Layer 5 of a small transformer language model trained on English Wikipedia (11 layers, counted from 0, width 96).
A neuron's activation on a vector x is GELU(weights . x + bias), where the dot is the dot product.

Input weights of the MLP neurons that the questions are about. A number n stands for n times 0.0046.
n63 (bias -0.073): 3 -2 14 29 -21 -27 11 -40 -2 10 -10 -26 -4 -1 -45 -16 24 1 16 15 21 -33 -25 32 6 -24 -5 -6 -12 3 -27 65 4 -30 26 34 12 -15 37 3 -15 -41 38 38 -36 -16 19 8 -28 -15 -35 -61 21 -18 1 1 -28 -8 -4 0 -37 -43 21 48 40 -10 12 23 -4 -8 33 -11 13 -11 29 -9 22 -31 -5 -38 22 -22 13 39 6 10 -29 23 24 -28 25 -51 -34 -20 14 13
n71 (bias -0.073): 5 -8 2 -7 -2 -65 16 -60 72 -3 -7 30 -37 12 -6 -10 -6 21 -6 5 30 33 -39 18 -11 -7 -35 8 -32 8 20 10 4 7 85 3 5 -9 8 10 29 -11 -14 54 -28 -11 3 -19 0 13 -8 -26 -2 -11 31 -21 40 5 9 -5 -2 3 -37 -17 4 4 -29 -1 26 -8 -4 -10 -7 9 6 3 25 7 -17 -81 24 -31 3 23 10 41 -33 -14 18 -36 -3 47 29 -11 -12 -13
n89 (bias -0.074): 5 -42 -46 9 -36 -25 -26 12 67 4 32 53 -27 -9 4 25 -44 40 4 10 11 -11 2 32 2 23 16 41 -34 19 36 2 -3 21 -16 -58 39 15 36 6 7 -25 -20 10 13 -5 -33 22 11 10 -10 4 -2 -25 -4 34 -17 27 1 -23 43 7 -36 26 15 4 14 -23 -11 50 -1 -1 -33 5 26 -14 -7 14 -46 -4 8 9 -5 17 -6 11 -16 6 -23 4 -18 6 6 33 -16 -1
n101 (bias -0.066): 6 11 20 -20 38 -59 -32 -7 41 -27 -5 34 9 -22 -46 -28 9 -3 1 -28 29 6 4 18 25 -15 -13 -36 24 -6 6 -19 -9 11 31 8 -11 2 -24 -41 19 -9 28 27 3 29 6 -8 -19 10 -18 -41 54 -4 -4 -12 -3 -10 31 -49 -20 16 1 17 7 1 4 6 22 27 -3 -5 -3 11 1 14 -11 -17 7 24 10 -5 -12 -15 1 22 25 14 1 -15 17 14 -45 2 -22 -4
n182 (bias -0.046): -30 16 -39 -5 6 0 12 23 33 -1 -16 26 -4 -24 15 -34 8 14 47 -18 -9 -15 -4 -36 10 -41 20 -14 4 -18 6 -21 -19 -4 -1 -21 -1 -19 13 13 9 -11 -28 32 -25 2 -7 15 63 7 19 19 4 7 3 21 -34 -18 -14 9 28 -44 -24 11 5 8 -34 20 24 13 -17 -19 -22 9 45 2 -44 30 -17 -49 -16 15 7 -19 6 11 -8 50 19 -22 18 26 28 -5 -27 8
n191 (bias 0.008): -16 11 -6 22 13 18 -2 -43 4 -11 -2 13 31 -15 -5 -18 -24 -18 6 -7 14 -8 -6 -15 6 -20 15 3 16 -14 22 -12 7 9 -21 -22 -1 21 30 -79 2 11 -1 2 31 24 -22 7 25 -13 -30 26 18 1 30 -12 -3 -26 17 12 -2 23 -8 8 -27 -2 23 -13 -23 -4 26 9 25 -32 -24 -1 -43 32 -20 11 16 14 10 -12 -18 -16 -11 -9 -22 2 -2 -11 23 -23 10 9
n269 (bias -0.028): -11 15 5 -10 -2 -14 -13 18 2 -15 13 24 -2 12 -47 -12 -9 -19 1 23 -8 -1 15 11 15 3 -2 -23 -40 -18 12 70 -2 -19 -31 -14 -13 3 -47 11 28 -17 2 -15 14 40 -6 -16 1 1 17 9 -36 2 40 -24 6 -29 24 28 -30 15 -3 -9 49 33 33 1 8 26 17 -33 31 -10 25 -13 -17 -32 -18 27 -2 8 1 4 -1 38 -4 6 17 4 14 -22 4 -18 -7 -2
n273 (bias -0.068): -12 -22 -8 17 16 14 15 -12 -17 -16 12 -15 -35 34 -3 5 38 14 -6 -7 23 -37 -1 -10 16 -21 5 -36 8 -28 -24 55 8 -28 26 -49 17 33 27 36 -9 -23 21 16 33 -8 -12 2 -18 -4 -9 -8 -38 15 9 36 -24 1 4 -5 21 -39 -21 -22 -56 13 15 1 23 2 -14 -47 1 27 -25 -15 3 -38 -11 12 23 26 -31 2 39 39 -16 4 -48 -22 -32 6 67 12 56 10
n275 (bias -0.048): -51 23 30 -19 -57 21 28 30 38 16 -10 6 -23 -11 8 -45 -7 -30 36 -44 32 5 3 21 14 -6 -7 7 -7 2 45 34 16 -50 4 -26 44 47 4 22 2 39 46 21 3 83 -22 12 27 -32 0 -27 50 21 21 47 8 11 37 3 2 -25 0 -39 -5 -17 -1 -9 12 4 2 -12 -35 -23 5 79 -41 -7 11 -52 7 -28 -20 9 -3 35 18 18 14 -25 48 -30 -20 4 -42 -43
n291 (bias -0.072): -3 -14 -9 -18 -7 -44 -33 25 37 -11 -11 -11 18 14 -25 0 -21 19 -31 -3 -4 1 -29 54 2 36 -4 -16 27 -25 15 1 -12 -33 -25 10 -11 11 -1 -32 9 -8 32 11 -17 2 -3 14 -27 -56 -2 -59 31 49 -10 18 1 17 10 20 4 0 1 -5 21 2 -1 9 30 -1 8 13 15 -10 -10 9 -94 28 6 2 11 -15 -29 -12 35 4 -1 35 28 -24 32 9 9 -59 35 -13
n325 (bias -0.090): -42 -31 12 13 1 20 -2 -7 24 -17 39 31 -51 2 -7 -8 10 25 16 26 35 -17 -56 -13 23 -3 34 -19 -9 23 38 -35 -63 -51 -36 -66 -7 -16 1 30 -1 -17 -2 60 28 14 -46 35 48 -30 -11 -1 7 -26 72 -24 -49 3 -13 20 29 -12 -22 10 -15 6 34 -27 -11 25 -6 -24 -35 35 -15 4 2 -23 0 -10 30 11 -36 53 44 -18 -15 28 12 11 12 -48 7 -7 -20 -18
n343 (bias -0.080): -19 28 -21 -5 -9 11 2 37 36 -4 -33 4 -36 3 -15 10 37 5 16 -45 -15 24 6 -4 24 23 12 -21 -2 -17 -1 5 -2 3 16 -30 -6 24 7 -3 -25 3 -11 16 -18 19 -29 -15 -17 5 12 51 -17 22 -2 17 -4 18 -4 -1 34 24 27 -2 -5 -39 -13 -42 4 -7 -18 -20 -16 -2 10 44 12 -34 -3 8 12 4 6 10 5 -24 16 35 -26 -8 -18 8 21 -2 5 17
n365 (bias -0.022): -30 1 -1 -59 20 -8 15 -16 -13 4 18 27 9 -18 -19 36 6 -10 22 -17 19 1 0 2 15 31 -15 9 -28 -39 43 -12 -23 8 -20 -35 -6 -6 15 -14 8 -32 -4 27 19 47 5 -7 37 18 21 38 0 -8 15 20 -1 11 -21 47 -16 35 22 22 -3 -11 23 -3 -33 -8 11 3 3 14 -6 10 -2 -8 -25 -1 1 -24 8 6 7 -5 -41 -1 3 -14 4 -25 1 14 6 -47
n375 (bias -0.035): -2 -51 -1 -14 -13 -12 28 -43 -2 17 8 30 -8 -13 -12 17 41 57 -2 -14 67 -30 5 12 26 -2 2 16 -12 -7 -1 27 -39 -18 21 -33 1 2 -5 47 -19 4 14 -4 -19 -2 -37 5 80 33 3 0 11 21 2 -4 -14 -52 30 -9 -42 -18 12 -30 -17 -3 44 -10 11 13 -1 -2 0 8 -9 0 -6 -11 32 -42 3 -3 -51 -14 21 -15 -67 -13 25 15 -12 -36 -4 -57 -2 2

Each question shows a token from some text and the vector x that enters the MLP there. A number n stands for n times 0.078.

"ies": -3 19 6 6 -19 22 -5 14 -4 -8 -2 0 12 18 -4 2 2 3 -6 -4 -7 -6 7 -11 -15 1 -10 -14 -11 -14 17 -1 13 6 -4 2 -28 -3 11 13 -7 -3 9 16 25 -6 13 -5 8 1 9 4 -8 -3 11 17 12 19 12 5 -12 9 3 -7 17 9 13 -37 0 -9 -16 15 -20 -16 -8 6 -11 -23 -3 7 -17 18 9 4 -70 -2 7 -4 11 -3 -17 -4 -5 35 1 -1
Which two neurons fire most, strongest first? n343, n269

"ed": 33 -8 -10 13 3 -1 8 -16 5 1 -13 -26 -5 11 -5 10 -9 24 -5 8 -10 -11 28 -7 -24 20 10 -8 15 17 -4 -2 16 -3 -13 2 -9 -15 -14 20 9 4 -8 -18 7 -26 5 19 8 0 -9 -7 -27 -7 -24 -26 6 -28 5 10 -3 -3 6 -30 -10 11 12 3 1 4 7 5 4 -8 -15 -22 26 3 9 -12 13 1 23 3 -36 15 13 0 0 12 -3 -2 2 2 11 24
Which neuron lights up most? n375

"|": -3 -9 2 -17 -17 0 22 11 -2 8 -3 -7 9 0 12 -7 1 -11 12 28 -11 -14 1 4 -10 -2 2 13 19 -4 -13 -19 24 10 11 0 -16 1 1 9 -1 -5 -4 -7 -15 19 19 -8 -1 2 4 2 -3 2 6 1 9 15 -38 12 -6 -10 9 -17 4 9 -8 -4 -9 -34 -3 44 -3 10 6 4 -11 -2 16 0 6 -14 0 12 -61 3 3 2 4 15 0 -5 1 11 3 -33
Which two neurons fire most, strongest first? n365, n275

" L": -2 7 -20 -1 16 -13 11 3 -16 -2 -1 13 -9 6 -9 -15 5 0 -29 -12 -7 -16 -5 3 7 24 11 6 35 -18 7 6 11 3 12 7 -17 -6 -8 -10 -2 -7 -12 2 -8 1 1 11 25 -5 8 9 10 -17 -20 -3 -1 32 -26 4 -2 -12 12 -23 4 21 -1 9 1 0 -4 41 -2 -6 9 -1 5 0 10 2 -25 24 8 -28 -35 -9 -6 -11 -8 19 -18 -8 19 2 14 7
The three highest activations, in order: n182, n191, n365

"P": 36 -9 10 -18 5 2 9 7 -20 -3 -18 -17 -13 15 8 25 -9 5 2 10 -1 -11 -21 -8 -7 7 23 17 -3 3 -12 11 14 15 -7 -30 12 -8 -9 4 10 -10 8 -11 29 -33 1 6 8 12 29 8 -19 -11 -17 15 14 17 -27 8 -20 -2 11 -11 8 -9 3 9 -13 7 -3 4 -16 -23 -8 2 -9 9 15 5 0 6 21 -19 -36 -7 3 10 6 11 -9 -7 1 -1 -8 6
Which neuron lights up most? n89

".": -6 12 16 15 -14 2 2 24 15 2 1 -3 -2 -2 -3 -12 3 2 -9 8 3 4 3 6 -20 12 -4 4 -13 -1 1 -17 20 -8 6 10 5 4 4 -4 -10 4 17 -3 7 9 4 -1 9 -11 7 11 13 2 -6 -2 7 19 -27 -4 2 -5 3 -26 -1 14 -13 -1 -10 -34 -7 27 -9 -8 8 -5 -5 2 23 4 -1 9 -14 11 -79 0 6 15 -1 6 5 5 -5 10 -22 -23
Which neuron fires most, and how strongly? n275, at about 2.9

"ola": 12 7 2 13 -7 11 1 6 -22 3 7 -13 3 8 29 2 -9 -10 -8 3 -28 0 5 -9 -15 9 7 -2 -11 -11 5 -3 -11 53 -18 -14 -1 -5 9 -7 3 5 0 3 -3 3 9 -1 -7 15 12 -7 1 -15 -2 5 18 34 -16 -21 4 -1 -5 -4 23 22 0 2 5 -4 -22 26 8 -11 -2 -6 -3 12 -4 16 -22 7 34 -14 -53 -19 -6 -13 0 -20 9 -1 -7 10 11 9
Which neuron fires most, and how strongly? n89, at about 0.24

"a": 8 -14 6 15 1 3 1 -5 -13 -5 -2 7 -7 -3 26 1 -10 11 -24 4 -7 -8 11 0 -24 20 23 -3 -4 4 32 -21 -2 36 -12 13 6 -3 4 -4 8 17 -2 -24 2 2 4 15 -13 18 -5 0 -11 0 -20 -4 -6 17 9 -2 15 -6 9 -17 15 10 6 -4 -15 -1 -17 35 -17 3 -9 -3 21 -3 1 8 -19 11 24 5 -46 -36 -2 -17 -13 -6 6 -6 -7 -16 -8 22
Which neuron fires most, and how strongly? n89, at about 1.1

"0": -1 11 13 7 -3 23 23 7 -20 -8 -4 -7 10 -1 14 -10 -1 5 -10 18 -4 -9 -4 12 -39 22 -8 7 -12 -13 9 2 18 42 -5 -12 -2 -20 -13 1 6 -6 -1 -12 17 1 -14 12 10 8 33 -19 5 5 0 -7 16 22 -10 -19 -17 4 -2 -8 0 37 1 -4 -1 -25 -31 -4 0 -19 3 -5 -7 1 6 14 -1 -12 -6 13 -17 -13 0 -15 10 19 -17 -16 12 18 -14 -6
Which neuron lights up most? n269

"u": 21 11 10 18 25 -11 -11 -8 -25 -1 0 -8 39 -16 -10 3 6 -17 -9 6 -10 -7 9 -11 -30 -15 6 9 14 2 12 -10 1 26 -12 19 -4 -14 -14 4 -18 -19 11 1 -1 -7 28 17 -17 12 16 0 -1 2 -25 17 -11 5 -14 -16 6 11 20 -4 2 -2 12 9 -23 -7 3 26 -8 -3 7 -4 -1 6 -5 9 -21 2 10 9 -44 -24 -9 9 -1 -8 21 8 5 -1 2 8
Which neuron lights up most? n63

"over": 14 -26 -1 -10 -24 4 -12 -25 -6 -21 -19 -6 1 28 16 -10 0 2 -17 -13 -11 -10 22 -16 -13 18 1 -10 -8 0 -13 4 -6 15 11 1 -14 -19 -10 13 -6 -3 0 -45 3 -4 44 23 12 15 14 4 -9 13 -7 -14 3 -14 16 16 7 -1 8 1 -2 18 10 5 12 14 16 9 3 -5 -11 -13 15 5 12 -3 -16 6 6 3 -29 1 15 -3 5 29 -14 10 -2 7 -10 3
Which neuron lights up most? n375

" |": 11 0 15 11 -5 -1 18 7 -6 2 -2 17 5 -3 -5 9 4 -16 -3 12 -13 -4 -7 -5 1 -7 8 29 16 2 -9 -22 8 10 4 6 -18 8 6 10 0 -5 2 -11 -12 -13 28 8 9 8 8 11 -1 -11 4 7 7 8 -40 4 -4 -10 -3 -12 7 9 -5 -10 -7 -51 -19 35 -5 -6 -15 13 -12 5 12 17 -10 -4 1 14 -43 -11 -8 12 6 5 1 10 -17 14 1 -18
Which neuron lights up most? n365

" Ch": 6 22 -17 9 16 -1 11 0 2 3 12 -8 20 5 0 -16 9 -11 -18 12 7 -3 2 5 -9 19 11 -5 31 19 1 23 6 -14 -1 -17 -16 0 -3 -3 0 -16 -13 -3 7 -18 17 -19 1 3 2 8 -24 2 -10 3 1 16 -37 -13 10 -5 -5 -32 -20 24 7 -13 14 -17 -26 25 15 3 1 -15 10 5 16 5 -17 10 -2 -29 -19 -27 3 5 5 15 -5 -8 0 -1 17 7
Which neuron lights up most? n273

"i": -9 16 0 13 -3 13 -1 6 -3 0 -16 6 38 -6 -7 27 -1 -12 -3 0 -23 -11 12 0 -11 22 15 -4 15 -1 12 4 6 24 -8 -3 -15 -7 1 -6 -8 4 9 -7 17 -12 9 21 -14 16 -2 16 -1 -11 -3 25 12 11 -16 -6 -7 11 10 0 2 -16 10 -8 -18 1 -12 14 -11 7 -1 -2 -3 1 13 16 -34 -5 -2 11 -52 -40 13 -32 -16 0 5 -5 -3 -7 -12 12
The three highest activations, in order: n191, n343, n365

" Fer": 36 27 19 11 34 10 9 -1 -2 -10 13 5 -2 -16 -7 5 5 3 -2 3 10 14 -3 -25 -12 2 -11 -4 25 6 0 -11 4 -1 5 -1 -15 5 -22 -2 2 1 -14 9 -6 -20 9 -7 -3 15 10 17 -27 5 -19 -4 5 -8 -6 -14 -8 -17 -29 -21 -4 8 -2 0 -4 2 -20 37 -5 1 -5 13 10 4 22 -7 -9 -3 13 -27 -34 2 5 -16 11 10 -2 24 -18 15 -5 11
Which two neurons fire most, strongest first? n101, n71

" in": -5 17 -1 -4 -28 11 -1 -4 -1 -15 0 10 7 -4 2 -10 0 -22 13 -4 5 7 10 4 -29 17 1 15 4 7 -5 -1 23 4 1 -2 1 15 -3 -4 -6 -5 13 -18 16 8 15 -3 12 6 0 11 10 -3 -12 -6 3 2 -11 3 3 -5 18 9 -6 14 8 8 2 -33 -12 23 -6 3 -2 4 -13 2 23 -11 -9 0 -22 -6 -80 2 7 6 10 -2 0 -23 -1 22 5 -10
Which neuron lights up most? n275

"ions": -4 39 11 9 7 16 -6 -2 -20 0 1 -3 17 20 -3 5 -3 4 -13 -7 -6 5 -8 -20 -13 -14 0 0 -10 7 8 -10 19 -2 3 26 -16 -1 8 10 4 -18 5 6 24 -6 13 9 11 -4 19 10 -30 1 0 18 17 -10 -8 -1 -17 -10 9 -12 18 -8 24 -1 -4 -10 -21 21 -10 -23 -1 -22 -6 -22 -1 15 -17 16 16 18 -58 -14 4 4 7 -10 4 4 -1 3 -12 -4
Which neuron lights up most? n269

" exp": 12 14 2 -8 -7 9 6 4 6 -13 5 -26 -2 17 20 -35 2 5 -22 5 -3 -10 5 -17 -8 -29 -3 8 16 32 -8 -3 4 -13 6 2 -11 5 8 21 2 0 6 -14 4 6 27 10 -1 -15 17 -19 -22 -1 -8 5 1 19 -21 7 -12 -9 12 4 18 -10 4 12 3 -8 3 -13 -5 10 -3 1 18 -24 30 19 -20 2 -27 -14 -10 -4 0 5 19 5 -43 9 10 4 6 -14
Which neuron lights up most? n273

" add": 11 -5 0 3 8 -13 18 -6 -7 -13 -13 -9 18 -2 32 -8 -8 23 0 -4 -1 -20 14 -11 -46 -19 7 5 4 -8 -31 2 13 -19 6 -6 -22 6 12 17 2 -11 -2 9 15 -19 -14 20 1 -16 17 0 1 5 -1 -3 0 -14 -17 0 -21 4 24 2 5 22 19 5 -2 3 -35 4 15 5 6 -9 -2 4 11 25 -7 11 -2 -8 -31 -19 17 2 18 22 -25 7 -9 24 -5 -11
Which neuron lights up most? n375

" University": -12 30 12 -8 -2 18 3 4 -24 3 -7 -11 5 -8 1 1 9 6 2 23 -11 14 -8 3 -34 0 -3 -2 -9 -13 13 -13 -10 13 -9 -25 -14 2 -6 -6 -5 -28 3 -7 13 -2 6 -17 2 10 18 17 11 -5 2 3 25 15 -7 2 -5 9 2 4 -1 -9 -11 -23 12 -12 -15 22 0 11 -6 -6 -1 1 4 28 -11 29 9 -18 -62 -21 9 -2 5 23 -7 1 17 16 5 10
Which neuron fires most, and how strongly? n365, at about 1.1

" te": -15 21 -16 -5 4 0 14 2 -10 -8 -21 -10 27 6 7 -8 -12 -6 9 -16 -9 -18 2 -12 -16 -15 -14 -5 9 13 12 -27 22 3 16 14 -12 -2 -17 14 13 8 19 -4 -2 -15 1 3 -13 0 19 -12 -15 1 -9 -11 -4 9 7 -4 -28 -7 7 2 1 -3 -7 22 -1 8 -19 45 -1 -1 13 -10 -13 -1 12 43 -3 16 -2 -16 -42 6 20 7 12 1 6 10 -3 5 -7 15
Which two neurons fire most, strongest first? n101, n182

" released": 24 -7 1 13 -10 9 22 -1 -22 2 -9 -23 6 19 29 2 -3 -10 17 -1 -10 -23 -5 -10 -27 -5 -1 14 -10 13 -1 20 14 -24 24 -9 -24 4 1 0 8 -20 16 5 -5 -17 14 -3 11 -5 16 2 -11 -12 3 -2 0 6 -8 -1 -12 1 5 -4 20 -5 7 9 -5 -33 -22 26 -3 -8 4 -10 1 19 5 10 -7 1 4 2 -56 -15 5 10 8 10 -10 1 -2 31 0 -2
Which neuron fires most, and how strongly? n63, at about 0.7

"ing": 33 -3 13 11 -14 -6 5 -10 -12 -6 8 6 5 1 0 -10 -3 2 -14 15 -37 0 6 -10 -34 21 -9 5 2 -3 1 14 11 25 -9 -1 -18 4 7 9 14 2 1 3 -3 -14 42 -9 -8 9 -28 8 -30 14 -30 4 11 -13 -5 2 -9 17 -13 3 13 -1 14 13 -5 -14 -7 26 -7 -1 -5 5 -3 0 0 20 0 12 12 11 -61 1 -3 -1 -12 4 -4 -9 6 -7 5 9
Which neuron fires most, and how strongly? n269, at about 0.16

"ript": 6 -1 23 -13 -7 -28 5 -2 3 -11 11 9 -3 11 8 21 -6 -13 -4 3 -30 -20 9 -13 3 -9 6 -9 -13 -30 -5 -23 -10 11 9 1 11 -14 9 3 9 -4 -5 -32 6 -16 0 5 16 5 35 22 5 -9 -7 15 5 0 -13 17 12 -19 -1 1 3 -12 4 -2 -7 11 4 33 3 2 6 -13 6 -1 -13 2 -7 21 21 -1 -42 -7 16 -12 15 24 -37 10 -2 18 -2 7
Which neuron fires most, and how strongly? n89, at about 1.1